Layer 5 of a small transformer language model trained on English Wikipedia (8 layers, counted from 0, width 128).
A neuron's activation on a vector x is GELU(weights . x), where the dot is the dot product.

Input weights of the MLP neurons that the questions are about. A number n stands for (n - 500) times 0.00082.
n32: 558 599 249 322 704 584 418 548 718 444 709 409 516 561 470 278 557 561 517 462 519 424 412 534 372 555 200 726 799 500 610 503 559 429 357 632 507 609 333 385 600 604 671 478 439 364 488 480 377 778 638 694 406 371 742 534 694 564 483 573 574 348 538 458 436 597 428 580 517 506 494 530 392 428 480 295 463 562 405 454 497 503 537 486 481 500 568 363 548 557 367 449 393 473 589 410 419 542 493 544 547 548 540 471 503 623 497 338 497 415 412 693 510 443 470 459 467 440 496 640 510 316 460 449 306 477 382 472
n61: 450 529 496 775 396 477 652 366 500 261 23 557 535 505 446 426 514 582 653 648 616 505 354 764 653 570 299 256 365 680 473 482 500 505 574 545 473 491 227 784 471 884 508 453 371 486 462 432 796 446 255 411 522 624 443 591 702 426 385 504 673 548 625 539 753 759 514 408 601 787 336 642 450 381 437 528 159 549 599 500 681 623 641 524 598 564 436 504 675 427 306 431 154 572 371 316 163 378 477 504 656 286 577 292 569 564 435 360 426 420 487 514 547 564 482 487 722 541 600 366 330 500 741 345 356 670 677 367
n131: 404 582 439 322 582 477 473 511 520 343 515 474 542 575 554 344 610 701 540 648 426 440 638 688 570 416 472 440 539 520 515 504 686 685 742 458 927 789 731 446 567 527 646 592 393 532 271 473 426 612 699 405 390 484 538 437 512 485 405 447 547 594 416 466 313 457 644 414 290 473 470 477 606 458 375 483 415 577 660 554 94 618 578 496 511 516 488 462 698 551 496 516 428 314 507 345 534 383 535 566 624 436 302 455 219 688 347 655 613 496 538 520 619 294 791 348 319 551 368 393 481 259 308 660 325 590 458 450
n150: 368 500 399 555 492 570 410 548 724 338 577 336 472 266 385 627 287 421 572 415 622 649 350 481 474 568 436 604 393 807 467 484 477 584 588 504 586 635 577 500 440 524 666 508 458 711 581 708 443 664 337 779 504 492 345 504 508 408 433 492 546 380 360 484 409 67 656 634 176 389 583 244 512 451 669 276 208 419 626 578 480 442 608 643 368 718 630 464 563 604 438 390 412 508 480 484 588 420 475 585 388 584 570 338 402 933 421 512 736 468 717 575 559 480 333 473 605 525 273 420 564 614 508 670 550 388 366 778
n160: 538 553 374 425 538 538 710 424 622 553 578 427 598 397 808 128 445 492 628 491 568 517 307 570 655 380 352 657 691 755 450 479 480 610 415 579 504 552 452 537 565 879 484 579 547 513 215 626 442 774 500 308 618 521 552 483 428 432 526 348 424 678 504 569 513 618 530 257 194 718 619 360 559 369 579 366 454 385 779 459 618 542 395 483 461 314 275 516 547 332 354 551 702 675 619 583 419 302 471 574 527 468 433 840 563 382 408 516 520 504 374 242 647 389 471 524 640 596 319 236 447 336 315 289 638 375 647 434
n165: 567 460 425 480 500 629 545 590 458 579 493 439 480 571 472 500 380 535 550 361 636 353 718 597 740 575 478 500 434 447 375 541 546 627 805 517 586 487 591 387 601 456 302 454 695 383 724 283 562 555 517 438 547 493 671 148 376 490 628 408 364 497 464 308 280 446 447 497 624 527 580 445 584 534 559 426 330 493 563 617 361 377 374 362 598 680 362 705 447 507 507 614 446 503 381 272 510 423 560 617 503 648 621 427 371 447 719 564 500 630 558 486 563 428 442 417 332 357 272 536 648 414 476 726 590 483 650 500
n177: 528 579 496 609 522 597 613 576 353 725 573 444 496 609 403 577 576 718 509 387 454 141 747 492 655 405 776 457 245 617 395 640 351 518 451 522 517 538 289 561 540 604 347 366 680 117 599 429 566 408 522 496 418 487 563 500 424 215 175 677 624 483 600 590 496 681 590 345 540 327 593 661 473 643 632 457 302 500 702 561 388 331 482 375 550 455 518 158 819 420 443 419 252 531 294 403 372 457 415 951 451 538 540 250 580 642 551 573 526 743 496 625 500 325 691 374 528 762 238 563 504 522 504 184 553 389 487 582
n190: 417 154 667 658 638 414 416 422 581 738 295 343 300 658 443 554 818 582 510 432 541 622 523 350 823 378 655 436 145 597 552 689 353 385 563 750 275 560 728 402 241 556 287 325 325 131 646 400 524 585 406 571 371 364 593 563 461 688 456 582 624 426 520 385 733 756 641 403 490 558 690 416 304 379 533 310 264 729 631 524 435 457 624 515 558 254 611 491 776 739 671 670 509 420 355 410 560 371 323 545 464 541 287 254 468 572 523 214 376 341 519 202 781 666 673 689 293 624 641 665 518 280 570 441 433 726 603 474
n191: 332 457 496 497 670 721 682 571 866 496 723 432 288 276 526 500 545 292 466 587 525 508 367 527 496 440 530 365 346 361 485 467 472 507 706 318 453 681 439 525 640 446 387 601 384 447 435 567 379 449 370 524 328 579 497 377 444 447 263 383 482 411 511 439 467 597 357 395 301 481 742 612 593 320 584 687 427 460 335 558 493 574 548 742 639 444 709 608 365 736 482 605 372 665 566 438 657 259 567 572 397 457 636 535 483 444 381 371 635 428 654 467 518 458 645 647 467 744 403 538 596 478 569 542 452 489 460 303
n195: 488 402 438 468 403 636 730 740 585 189 550 627 368 590 327 582 513 423 379 496 492 530 309 657 401 270 442 545 403 543 635 479 710 633 668 219 613 345 601 181 308 525 571 400 673 513 536 602 248 383 413 607 414 857 379 714 380 675 349 512 674 521 470 525 504 531 383 480 504 471 577 400 819 413 589 609 580 525 411 730 653 517 585 473 412 590 582 492 612 504 559 246 561 441 94 311 299 406 415 635 464 704 567 346 468 516 492 549 578 338 381 423 593 480 525 488 419 364 536 552 660 217 567 589 432 471 736 855
n196: 536 542 474 366 566 540 339 432 243 440 263 432 539 825 509 446 625 655 473 749 609 559 474 765 481 229 592 474 290 222 391 469 479 602 469 718 378 403 550 582 536 805 414 567 451 648 562 496 688 535 318 364 449 379 775 718 214 602 383 191 416 372 301 794 412 356 500 557 509 351 714 691 469 336 408 559 557 465 429 591 513 465 389 371 521 424 375 371 845 602 518 639 551 579 375 592 474 411 291 595 401 415 474 492 584 404 294 658 555 677 650 179 785 742 665 621 536 438 551 392 415 327 504 429 645 739 642 338
n290: 321 712 607 409 371 476 872 431 558 345 467 486 640 587 300 921 698 567 720 534 295 166 697 646 246 407 487 514 576 627 424 476 455 495 510 329 533 468 67 617 582 276 491 640 441 437 491 510 714 476 561 298 440 451 415 234 442 459 339 561 586 542 706 380 457 530 461 447 471 579 587 707 534 500 452 649 357 669 495 481 337 490 716 600 541 708 252 453 578 548 686 563 454 162 840 614 593 468 760 366 696 841 610 367 731 532 276 565 481 453 542 524 719 477 495 74 739 519 591 266 204 556 519 340 371 241 289 368
n313: 519 582 576 305 677 512 675 228 165 363 560 384 580 372 336 407 575 446 559 504 418 487 496 283 238 576 414 695 590 420 623 622 404 309 542 414 707 595 650 718 840 560 423 578 487 353 465 657 365 773 395 581 420 429 511 463 479 452 324 530 347 532 555 508 516 740 563 781 412 500 520 403 425 488 631 376 529 577 527 321 388 653 483 530 450 462 387 883 802 583 471 525 687 463 746 324 636 667 483 461 688 591 418 476 492 380 531 396 404 496 544 550 316 309 532 465 444 583 282 366 249 298 553 366 475 699 617 542
n314: 518 563 566 504 675 385 527 519 508 617 419 258 674 420 591 549 360 388 569 244 625 720 341 588 719 561 460 661 709 500 429 528 455 552 528 638 527 489 405 531 356 202 496 541 233 383 596 357 453 472 383 563 381 411 528 368 423 584 504 486 544 227 785 561 444 482 618 606 540 555 330 465 616 422 227 447 595 360 251 484 585 548 464 550 459 468 556 484 613 564 551 484 442 421 651 673 481 588 248 448 467 783 622 633 440 638 379 508 519 146 716 636 904 654 633 707 702 440 445 492 397 453 520 337 373 366 523 588
n345: 646 440 663 274 521 393 356 435 432 587 396 417 514 416 802 176 601 356 310 449 520 621 503 546 447 624 529 497 571 380 698 641 363 406 587 324 405 418 593 493 519 497 487 517 547 609 477 375 468 496 465 643 379 753 500 518 609 668 551 364 715 517 526 576 397 568 365 533 442 485 419 479 493 786 511 434 507 626 625 285 216 572 765 411 527 262 453 382 739 579 521 638 362 532 426 380 469 435 417 433 430 627 447 493 625 574 595 459 462 308 566 601 551 510 700 473 329 468 549 565 634 406 584 680 568 500 455 388
n415: 642 566 439 275 593 445 381 291 559 435 386 500 413 309 426 611 622 480 385 540 630 488 218 493 446 404 578 429 628 516 488 654 700 496 575 219 630 448 540 618 486 508 580 441 405 417 395 379 349 604 198 405 334 544 406 563 532 560 595 528 570 391 624 519 586 634 416 468 524 588 600 473 512 530 492 545 500 450 530 619 652 492 758 679 324 650 208 569 591 297 422 496 406 423 511 856 636 376 571 256 558 556 504 586 353 691 478 451 380 687 640 189 667 460 630 552 369 418 706 734 665 580 584 136 461 508 481 461
n474: 458 485 581 293 342 653 272 722 370 250 821 352 825 416 486 296 683 673 590 590 685 329 409 453 382 490 412 370 348 557 643 358 478 486 481 381 441 389 384 573 677 410 552 706 155 368 656 649 560 720 491 400 464 589 636 622 542 438 538 399 379 469 600 379 291 487 310 303 260 637 513 226 775 554 463 591 845 732 707 564 505 393 472 548 517 251 486 287 349 918 578 453 648 399 623 569 680 433 551 500 569 353 417 540 403 522 562 806 953 577 554 434 244 395 527 417 508 374 353 259 419 659 473 509 417 599 677 321
n481: 610 573 468 333 390 493 327 574 449 493 450 479 233 406 453 526 519 515 575 200 493 508 496 551 636 211 666 602 700 422 446 395 548 226 619 507 619 542 416 385 553 546 517 424 295 343 486 570 598 525 522 531 461 619 500 541 585 324 321 390 482 599 508 440 496 433 579 696 649 430 503 547 581 357 624 399 416 417 598 648 500 625 346 515 435 593 585 618 541 515 467 522 305 835 510 733 465 267 482 709 384 553 613 500 552 738 612 454 422 417 468 249 472 569 417 497 357 684 674 287 712 554 579 702 328 458 471 362
n507: 665 411 429 372 342 608 508 622 454 628 646 426 455 590 665 417 341 457 646 516 460 579 436 632 459 461 441 374 431 367 473 561 406 380 652 572 189 411 572 466 420 646 532 424 657 320 694 635 767 569 417 259 724 457 541 481 332 541 355 423 492 340 382 444 446 378 531 482 316 513 570 492 558 677 439 544 538 239 398 568 388 601 403 472 471 625 203 564 523 369 619 657 374 481 423 702 597 519 643 460 299 266 538 412 711 395 434 369 556 492 713 718 745 605 591 726 538 346 821 582 637 504 583 342 565 548 628 397

Each question shows a token from some text and the vector x that enters the MLP there. A number n stands for (n - 500) times 0.0089.

" h": 279 617 478 548 534 235 445 421 723 615 527 624 595 483 593 400 528 344 306 474 562 692 676 483 607 613 319 613 602 298 411 474 298 374 558 568 572 649 525 425 375 445 413 529 306 670 488 390 377 516 516 487 560 390 547 604 528 635 448 461 337 571 510 513 397 444 431 653 596 470 590 429 527 631 406 670 770 410 575 407 531 580 560 701 479 454 698 611 532 269 389 538 441 684 477 499 613 548 351 518 388 567 596 346 500 277 566 521 450 415 328 609 372 577 527 485 594 632 523 547 467 470 290 301 405 643 454 569
Which of these neurons fires most? n314

" at the": 396 405 394 511 488 254 352 461 464 591 587 534 681 486 584 462 575 546 376 423 493 855 517 389 391 469 535 444 414 479 436 481 443 534 398 417 658 662 500 628 185 692 316 577 389 651 528 610 343 590 578 319 465 559 811 491 391 387 520 472 395 441 585 599 565 365 549 431 568 395 486 454 596 573 523 543 439 621 554 249 633 504 604 564 593 574 625 255 437 531 242 510 516 485 346 387 476 721 435 573 486 567 591 486 628 354 571 626 469 567 486 602 568 515 444 547 520 692 514 566 424 570 318 485 285 629 395 562
Which of these neurons fires most? n196

"to": 602 614 456 483 555 350 293 286 424 563 598 495 642 383 451 490 387 396 571 489 479 530 606 547 475 539 449 547 525 339 440 490 488 522 618 638 652 523 721 244 378 487 493 365 627 775 448 558 533 672 535 312 434 522 717 515 449 369 421 410 447 740 622 304 462 606 564 512 737 533 450 513 631 592 432 527 377 393 476 435 577 521 475 375 437 335 603 380 428 550 286 497 401 630 493 576 399 688 520 591 481 327 646 511 737 579 407 623 437 551 399 632 496 712 332 426 369 327 605 638 420 617 451 469 424 623 380 341
Which three neurons fire most, strongest first? n481, n32, n507

" f": 277 461 426 499 543 60 569 350 731 618 474 638 560 482 488 402 720 309 429 420 563 671 387 523 471 571 491 622 599 282 498 565 267 377 525 655 524 664 537 421 288 527 309 533 321 700 632 445 368 459 838 343 444 370 579 552 502 563 495 403 342 573 554 471 442 365 653 481 730 435 614 464 547 663 642 502 510 513 453 464 637 538 527 607 466 407 653 458 435 579 416 553 535 380 494 397 418 516 394 486 525 413 612 306 575 539 559 531 363 558 514 596 453 490 507 524 529 598 586 637 502 575 386 461 469 572 501 464
The most active neuron and its activation: n190, at about 2

"a": 416 498 424 541 352 344 397 508 790 563 586 537 750 529 584 650 413 453 534 621 594 637 589 336 534 635 494 449 485 383 537 709 411 384 572 580 467 511 585 354 232 508 563 478 373 687 417 464 589 444 478 377 554 432 298 638 467 335 694 521 298 467 758 365 658 351 443 601 475 498 545 543 536 671 475 696 575 380 509 450 619 453 529 601 306 289 446 563 389 370 413 525 327 495 447 412 600 678 485 527 517 449 537 598 686 378 388 447 559 405 468 584 387 453 545 617 490 683 465 551 638 586 349 324 456 588 283 515
The most active neuron and its activation: n507, at about 1.2

" The": 442 498 323 454 486 371 525 435 541 519 619 561 585 556 551 457 617 526 212 486 605 763 519 398 516 500 485 543 590 404 521 585 231 469 474 514 647 615 674 562 201 707 446 436 424 598 547 678 399 530 480 315 611 621 864 384 446 491 556 433 531 496 505 479 577 483 504 378 545 406 536 405 601 609 537 458 420 663 655 306 570 494 619 504 491 515 467 317 278 306 264 431 537 434 600 508 416 725 417 581 492 614 600 411 580 340 491 585 442 597 483 513 498 368 512 472 590 671 406 540 397 486 387 499 232 662 399 612
The most active neuron and its activation: n160, at about 1.8

"iles": 458 594 305 461 684 567 459 372 589 542 673 735 673 304 511 325 598 523 332 460 437 555 609 463 439 576 553 339 548 355 537 554 541 636 361 463 665 646 469 530 246 504 575 518 587 537 606 510 457 649 572 383 449 510 661 626 602 543 425 370 368 505 717 449 481 421 597 446 529 454 693 419 514 652 621 492 511 373 590 299 518 432 443 485 385 509 566 600 473 433 229 350 539 550 485 457 507 540 496 443 552 687 652 639 690 147 316 428 494 449 514 380 370 532 415 380 419 473 675 471 405 658 475 425 474 746 363 429
The most active neuron and its activation: n160, at about 1.5

" town": 375 507 328 494 542 223 482 464 492 565 752 537 549 532 540 347 681 471 304 574 601 692 548 374 486 470 437 654 498 203 408 455 403 538 377 371 591 645 544 538 424 529 384 537 423 619 532 411 454 592 511 301 474 589 725 565 575 621 427 545 316 489 728 629 588 326 512 588 645 503 631 356 550 754 467 419 486 495 529 432 404 467 460 567 609 414 559 501 392 447 172 531 454 492 499 393 543 693 463 645 551 567 729 407 526 342 302 777 438 555 472 499 310 471 434 434 650 657 529 594 501 483 451 448 460 493 442 501
The most active neuron and its activation: n313, at about 1.1

"ata": 476 532 359 569 531 419 332 353 521 421 661 554 548 405 568 568 523 432 429 503 680 516 733 419 463 533 569 611 456 126 518 442 391 524 591 433 610 545 716 259 225 496 542 386 626 643 436 466 365 645 460 354 501 369 773 528 655 369 491 474 350 535 621 303 586 531 509 503 655 628 536 440 638 568 412 625 365 369 539 465 374 376 473 525 451 478 596 494 398 418 224 449 388 476 480 503 510 634 666 557 514 415 609 501 830 650 420 534 514 544 574 532 607 460 458 260 545 423 485 645 480 536 496 502 453 645 442 636
Which three neurons fire most, strongest first? n165, n32, n131

"\n\n": 286 413 305 553 508 396 665 417 486 452 592 443 613 465 558 432 568 538 371 471 433 679 645 463 519 372 684 310 703 417 358 390 372 431 591 458 758 711 447 711 260 535 504 343 531 506 657 595 368 445 457 329 579 618 554 451 342 513 485 738 399 512 702 486 440 483 416 410 729 629 361 428 689 709 501 548 417 562 657 522 457 620 546 407 487 561 455 450 342 490 398 528 472 492 392 522 421 622 586 585 465 442 629 421 537 368 455 549 447 488 418 486 407 349 483 593 695 699 456 500 357 795 553 452 352 489 420 474
Which of these neurons fires most? n177

" n": 467 383 623 473 586 309 588 439 529 611 418 551 740 345 507 414 488 389 379 563 408 682 780 495 500 610 453 492 330 396 615 507 471 447 473 433 556 600 633 389 359 583 533 511 456 602 512 534 535 529 465 419 631 278 657 425 634 494 464 298 371 685 641 416 443 273 660 562 650 495 570 587 612 771 402 510 443 594 409 494 539 387 580 494 540 430 615 540 544 332 405 514 301 524 446 642 661 640 410 341 361 304 636 508 558 397 541 485 609 422 468 607 510 514 343 435 416 547 649 821 507 382 334 307 355 555 404 561
Which of these neurons fires most? n507

" was": 441 404 338 454 483 327 445 444 558 405 745 539 638 491 626 533 749 497 267 540 532 794 569 555 451 485 634 535 461 338 540 425 341 537 372 570 684 820 454 530 215 559 497 552 467 742 453 532 511 517 493 300 381 521 671 590 540 623 476 485 488 502 565 628 594 421 658 329 582 488 515 419 501 678 496 370 498 537 562 341 689 510 529 520 536 517 476 351 370 465 380 434 527 649 423 372 395 591 441 672 322 523 628 403 613 347 532 593 392 547 591 615 470 387 437 535 476 507 371 581 560 509 313 251 330 398 478 596
Which three neurons fire most, strongest first? n177, n160, n32

" t": 248 468 369 502 512 264 551 578 757 640 441 563 701 329 492 463 679 426 433 564 443 740 641 425 534 543 472 603 683 280 424 513 340 350 517 425 705 514 442 463 227 550 449 461 490 604 536 595 370 488 717 492 523 313 487 642 492 513 463 284 346 482 458 379 520 357 500 478 642 460 684 510 637 558 415 655 629 526 625 515 404 549 600 630 659 488 538 520 481 405 428 564 442 449 453 637 468 471 389 557 425 467 590 440 679 490 340 568 406 543 369 777 502 523 403 317 556 588 551 706 415 401 376 376 464 548 351 592
Which of these neurons fires most? n290

" of a": 402 481 437 323 485 412 475 372 466 421 602 660 690 373 593 484 626 412 270 447 419 817 532 497 533 564 486 584 533 193 420 446 621 469 456 549 703 733 648 443 238 663 475 433 456 639 466 560 394 572 522 349 586 590 809 527 506 517 505 375 404 657 633 608 586 369 580 537 570 345 609 496 525 602 561 538 443 497 621 310 499 465 571 598 532 565 523 411 524 332 317 513 445 532 462 544 365 620 365 577 423 507 679 581 629 336 506 594 445 501 486 698 431 362 439 463 426 540 475 496 436 506 277 447 317 494 306 689
The most active neuron and its activation: n131, at about 1.2

" III": 370 507 280 627 378 218 599 569 761 248 553 551 628 350 620 431 621 488 384 561 394 676 595 281 457 515 619 600 503 313 518 467 405 536 334 429 524 465 594 486 382 643 506 427 585 535 568 416 559 464 446 465 425 590 731 586 672 414 574 340 375 612 586 542 550 608 466 683 691 609 389 439 650 554 546 543 500 435 407 385 457 430 585 585 484 320 548 510 350 620 338 415 542 598 494 416 482 579 483 483 385 466 491 427 732 658 284 544 433 569 647 512 576 549 453 411 452 587 418 545 615 614 336 466 357 495 210 696
Which of these neurons fires most? n345

"\n": 356 373 320 601 476 408 591 382 541 420 640 489 634 420 546 441 562 536 325 682 418 759 631 428 399 494 651 516 716 425 416 463 478 476 521 430 688 637 617 709 201 540 506 304 483 577 698 451 402 516 595 342 582 545 582 514 475 605 504 714 464 467 545 451 439 450 452 425 778 474 438 447 738 622 397 463 521 568 645 505 406 568 604 551 527 456 499 301 205 476 328 555 415 397 572 477 479 708 509 636 397 668 544 422 636 360 443 579 455 411 275 419 425 417 452 535 521 571 467 553 398 611 601 388 399 514 297 539
Which three neurons fire most, strongest first? n290, n32, n131

" major": 587 501 390 361 569 307 615 552 601 505 547 695 707 295 566 304 682 370 512 489 482 534 692 462 312 442 530 530 504 344 525 466 311 536 410 536 808 601 787 382 287 555 541 444 495 559 495 533 295 583 382 516 522 403 605 581 605 438 530 399 360 582 585 618 682 439 662 498 589 252 493 580 612 508 534 404 647 584 439 358 425 471 475 500 650 503 392 425 340 523 284 560 467 490 272 441 592 652 549 476 507 483 743 379 620 607 250 563 508 531 583 430 454 425 384 536 631 433 525 681 546 508 439 424 441 500 438 406
Which of these neurons fires most? n32

" had": 445 383 283 536 373 457 477 486 703 361 700 599 647 409 561 470 793 482 321 563 360 735 513 651 398 491 533 633 549 264 585 361 476 584 435 444 621 610 524 588 176 559 505 457 598 701 493 605 357 571 441 342 386 437 661 640 561 497 435 418 513 609 482 547 619 331 590 280 574 280 575 543 526 698 568 393 571 485 479 467 679 511 529 486 588 456 483 410 437 513 409 449 576 585 432 452 458 531 424 597 503 574 553 341 688 471 351 636 285 476 497 760 480 430 518 512 503 520 441 493 503 516 308 303 335 628 543 447
Which three neurons fire most, strongest first? n195, n32, n196

"red": 247 509 347 546 424 400 309 508 654 461 548 790 621 699 605 551 561 339 531 576 306 505 481 425 338 580 559 640 592 273 517 629 545 456 529 574 566 589 606 494 281 548 409 471 379 703 565 597 485 469 578 425 540 479 426 415 644 568 523 594 640 583 631 575 499 323 430 360 486 359 410 490 468 572 548 362 711 613 419 430 585 416 604 472 363 403 519 687 497 519 554 517 405 459 425 383 487 743 685 344 507 475 627 429 716 387 398 594 444 495 439 538 335 346 563 577 698 338 492 543 497 511 240 446 426 665 288 482
The most active neuron and its activation: n32, at about 0.51

"==History==": 460 558 287 580 503 284 530 282 609 477 669 435 518 514 492 506 747 396 395 493 387 771 622 374 446 419 602 548 463 421 478 414 278 517 539 541 791 818 455 641 208 561 468 488 310 523 606 460 477 460 484 283 466 603 595 591 486 495 421 478 368 413 628 605 547 514 593 386 585 580 466 363 606 748 473 434 612 573 698 434 681 509 567 493 515 582 559 546 297 562 400 501 516 563 543 452 439 651 546 534 446 566 605 419 526 377 365 525 273 591 470 285 488 342 523 572 597 512 487 637 383 424 450 570 292 561 461 450
Which three neurons fire most, strongest first? n190, n313, n415

" other": 462 481 288 449 509 332 505 506 560 555 603 680 580 389 578 582 761 344 204 511 417 712 690 486 413 468 568 542 537 194 630 465 401 462 434 529 747 682 719 455 337 518 473 462 318 612 506 601 331 543 456 492 480 459 669 578 589 398 332 372 466 643 596 586 620 287 592 379 624 315 581 442 694 471 592 493 423 567 473 463 461 483 358 574 604 321 418 431 443 363 395 565 439 511 462 683 536 639 543 640 495 508 556 464 633 431 332 606 449 574 536 559 349 583 470 454 669 546 420 591 557 434 547 436 313 586 339 437
Which of these neurons fires most? n481

" as the": 455 491 466 446 517 235 483 435 454 484 599 525 611 439 611 530 663 462 214 381 496 751 582 512 505 505 592 542 639 357 588 517 484 471 460 560 557 784 659 506 258 654 436 557 364 621 529 632 281 527 411 341 551 651 721 575 463 352 447 506 443 552 635 458 434 396 544 411 594 349 483 542 503 575 549 451 402 504 613 196 601 472 504 621 539 496 555 394 184 407 287 579 476 523 542 400 493 657 457 592 484 535 548 357 632 396 639 529 478 542 583 579 535 433 552 549 637 729 397 530 403 468 330 475 194 574 424 607
The most active neuron and its activation: n313, at about 0.69

"| L": 425 337 455 582 365 149 587 343 567 408 500 420 502 438 517 408 700 565 211 584 431 709 626 495 575 570 587 547 676 214 593 511 453 502 329 469 677 452 641 427 116 481 449 545 393 533 566 582 487 496 770 427 606 479 624 578 537 580 557 519 453 527 539 434 562 407 501 652 577 546 337 445 574 473 543 544 374 557 517 430 444 430 561 709 554 493 562 404 443 596 419 525 572 689 404 534 569 393 479 579 416 627 651 463 637 361 369 552 490 406 453 442 452 423 533 595 388 717 542 633 510 474 432 313 278 581 373 664
Which of these neurons fires most? n190

" min": 555 450 530 436 539 334 546 529 632 597 573 652 700 259 432 295 617 342 539 632 542 629 643 698 402 499 412 570 469 268 459 404 413 372 401 514 739 485 663 363 235 619 527 613 628 528 416 468 444 497 518 521 458 327 517 488 653 495 537 359 429 562 553 440 613 404 676 722 500 341 604 624 668 614 423 494 679 412 566 436 384 580 536 572 612 553 506 426 371 373 346 487 451 498 240 448 579 729 383 507 471 418 658 419 608 450 341 561 571 351 524 419 569 465 353 448 431 510 581 766 610 456 394 361 531 481 366 563
Which of these neurons fires most? n345

", the": 376 463 405 463 479 340 455 426 590 375 650 569 574 497 558 416 712 469 227 458 520 746 556 532 527 471 533 525 529 235 540 499 370 481 555 482 618 670 711 510 206 677 452 512 459 643 572 689 328 584 601 292 519 550 868 464 502 479 452 414 411 522 563 401 587 481 473 392 564 332 503 545 609 596 472 464 370 521 624 351 513 538 551 531 574 526 406 390 357 393 270 477 572 488 427 453 474 699 386 587 459 573 561 465 666 337 471 601 432 599 575 610 561 401 486 517 566 639 418 526 473 418 431 480 260 687 299 717
Which of these neurons fires most? n131

"ect": 414 487 521 688 532 136 475 438 687 619 733 519 732 457 651 375 619 336 528 505 485 455 519 520 267 372 408 429 439 317 420 633 441 514 643 598 560 557 616 535 321 627 341 543 514 548 551 506 463 717 593 432 536 475 318 611 480 433 438 598 324 544 600 656 537 458 343 484 441 473 482 523 752 495 497 552 590 561 334 460 539 405 853 412 447 484 396 406 504 412 463 591 623 422 564 576 519 549 624 591 377 492 640 425 725 276 308 603 419 504 431 489 494 526 488 338 615 510 452 514 481 540 414 611 474 426 249 467
Which of these neurons fires most? n290

"ake": 465 595 393 381 551 235 512 533 564 290 658 510 550 496 622 400 431 573 409 607 548 655 678 387 390 560 726 566 543 303 492 630 443 477 521 443 566 460 719 487 403 450 535 362 574 656 518 552 490 568 348 384 437 286 650 463 730 427 436 530 469 639 469 328 674 405 408 492 714 493 481 332 553 565 617 354 533 422 564 412 417 381 509 788 396 488 667 618 433 395 220 420 429 600 409 394 413 584 674 562 639 388 715 361 737 525 279 597 512 489 475 549 372 461 596 418 541 495 598 485 421 469 436 406 507 583 467 587
The most active neuron and its activation: n313, at about 1.3

"n": 443 465 396 524 527 209 500 586 796 614 413 572 625 389 540 299 653 433 337 689 489 654 617 655 468 494 514 462 461 354 588 583 373 356 344 601 613 526 559 570 438 511 640 440 385 427 582 566 535 604 434 381 484 395 512 547 636 597 613 548 411 601 474 398 602 300 431 315 707 452 433 485 678 389 608 478 550 649 451 518 543 506 608 580 647 222 469 489 575 453 267 427 430 617 554 568 694 713 491 376 370 282 509 442 725 486 499 346 461 258 525 456 505 565 491 440 460 594 655 552 536 507 339 327 396 538 428 581
The most active neuron and its activation: n190, at about 2.2

"c": 452 494 546 546 424 312 386 326 748 525 744 494 570 257 370 396 534 447 614 527 568 646 701 558 521 416 487 503 625 58 557 505 228 653 463 567 473 474 726 219 424 594 707 368 516 480 578 558 584 442 449 474 535 483 554 551 646 362 633 473 291 517 653 428 462 602 489 549 559 726 454 650 594 530 324 721 377 452 533 361 461 575 536 489 647 461 502 561 326 482 508 451 538 532 447 577 562 600 498 487 365 499 430 394 667 576 553 434 470 428 490 448 428 480 353 455 489 343 475 739 482 506 476 469 399 580 513 471
Which of these neurons fires most? n507

"imately": 539 654 216 545 543 256 340 626 575 516 753 532 830 449 630 447 713 379 354 579 369 575 533 463 442 539 502 570 696 250 609 433 350 452 528 690 592 682 620 700 396 539 349 320 613 612 493 648 567 647 578 453 450 442 482 690 508 473 368 428 300 594 379 513 468 423 456 267 465 564 469 483 659 527 607 422 372 426 431 475 664 597 605 459 499 467 591 495 537 634 259 370 591 512 439 440 583 484 408 491 492 450 524 463 636 440 534 551 434 615 399 472 514 504 496 402 579 499 577 453 428 596 293 515 386 493 387 313
Which three neurons fire most, strongest first? n160, n32, n474

"ording to": 485 405 271 645 603 256 433 454 544 421 691 412 694 320 548 636 691 442 358 426 432 817 612 596 430 414 575 465 594 316 477 389 485 628 345 496 633 598 687 515 183 640 402 496 463 518 589 630 327 517 587 309 528 570 651 612 498 465 443 510 441 434 611 616 431 503 594 364 510 384 487 465 533 612 597 382 357 568 667 396 686 452 557 474 579 390 471 378 372 389 299 575 607 437 449 477 504 597 613 652 386 481 626 492 634 385 460 698 424 625 548 513 414 512 542 640 674 444 467 538 375 473 438 515 366 412 311 516
The most active neuron and its activation: n160, at about 1.2

"or.": 342 440 259 645 662 465 503 376 553 346 650 562 726 310 563 397 510 415 405 574 306 604 662 556 416 533 733 572 585 373 407 496 421 469 669 585 673 625 587 609 307 481 376 411 423 661 628 582 354 412 537 243 570 624 649 567 520 604 589 630 384 453 692 438 384 538 458 400 708 361 448 418 679 566 418 546 482 503 502 462 599 499 558 426 511 587 529 321 417 319 413 384 561 464 386 457 342 533 502 609 362 419 624 521 568 408 372 557 480 558 465 440 532 507 439 406 634 678 433 683 320 483 537 572 279 609 408 691
The most active neuron and its activation: n195, at about 1.1

"in": 529 472 557 566 584 294 286 473 499 411 617 694 595 335 469 512 360 546 370 634 491 457 591 630 571 658 506 583 407 202 478 491 509 389 436 598 710 527 723 177 381 445 623 392 628 712 366 499 566 593 448 285 409 391 732 430 610 305 391 431 491 661 498 350 530 505 578 563 625 504 547 508 733 505 441 442 523 625 409 471 506 423 545 571 608 404 492 592 462 486 314 638 410 612 347 526 400 575 576 531 496 394 600 333 807 385 465 539 469 475 498 493 519 607 378 474 442 438 437 663 456 430 515 610 527 593 277 580
Which of these neurons fires most? n165

"ier": 399 518 481 469 559 342 468 521 688 462 558 466 671 357 454 394 498 528 548 431 449 694 697 517 305 472 477 525 424 422 571 484 376 554 563 577 695 477 666 417 520 626 587 432 495 647 530 566 653 585 462 271 364 355 636 499 565 504 565 446 343 505 668 456 481 599 505 644 485 664 604 510 621 525 506 564 623 495 562 286 458 303 621 502 516 355 465 425 282 636 485 513 427 532 387 353 462 599 507 367 391 400 613 371 815 454 202 648 680 613 434 557 364 626 391 416 394 535 612 730 484 631 457 408 419 220 336 473
Which three neurons fire most, strongest first? n474, n290, n32

"ident": 448 666 617 422 554 269 515 492 543 540 522 591 567 345 456 320 487 430 586 628 548 511 541 361 363 424 621 725 531 214 489 549 282 492 573 600 560 408 739 480 431 332 710 651 427 445 577 502 450 542 455 492 441 400 606 579 762 471 491 522 455 612 620 500 510 493 553 523 659 489 583 435 601 562 451 378 630 515 567 201 357 384 484 541 398 389 602 569 436 540 452 337 495 792 404 492 394 523 620 521 362 314 526 309 571 540 187 566 477 702 553 492 306 537 587 451 629 576 633 509 416 613 431 414 353 646 434 498
Which of these neurons fires most? n313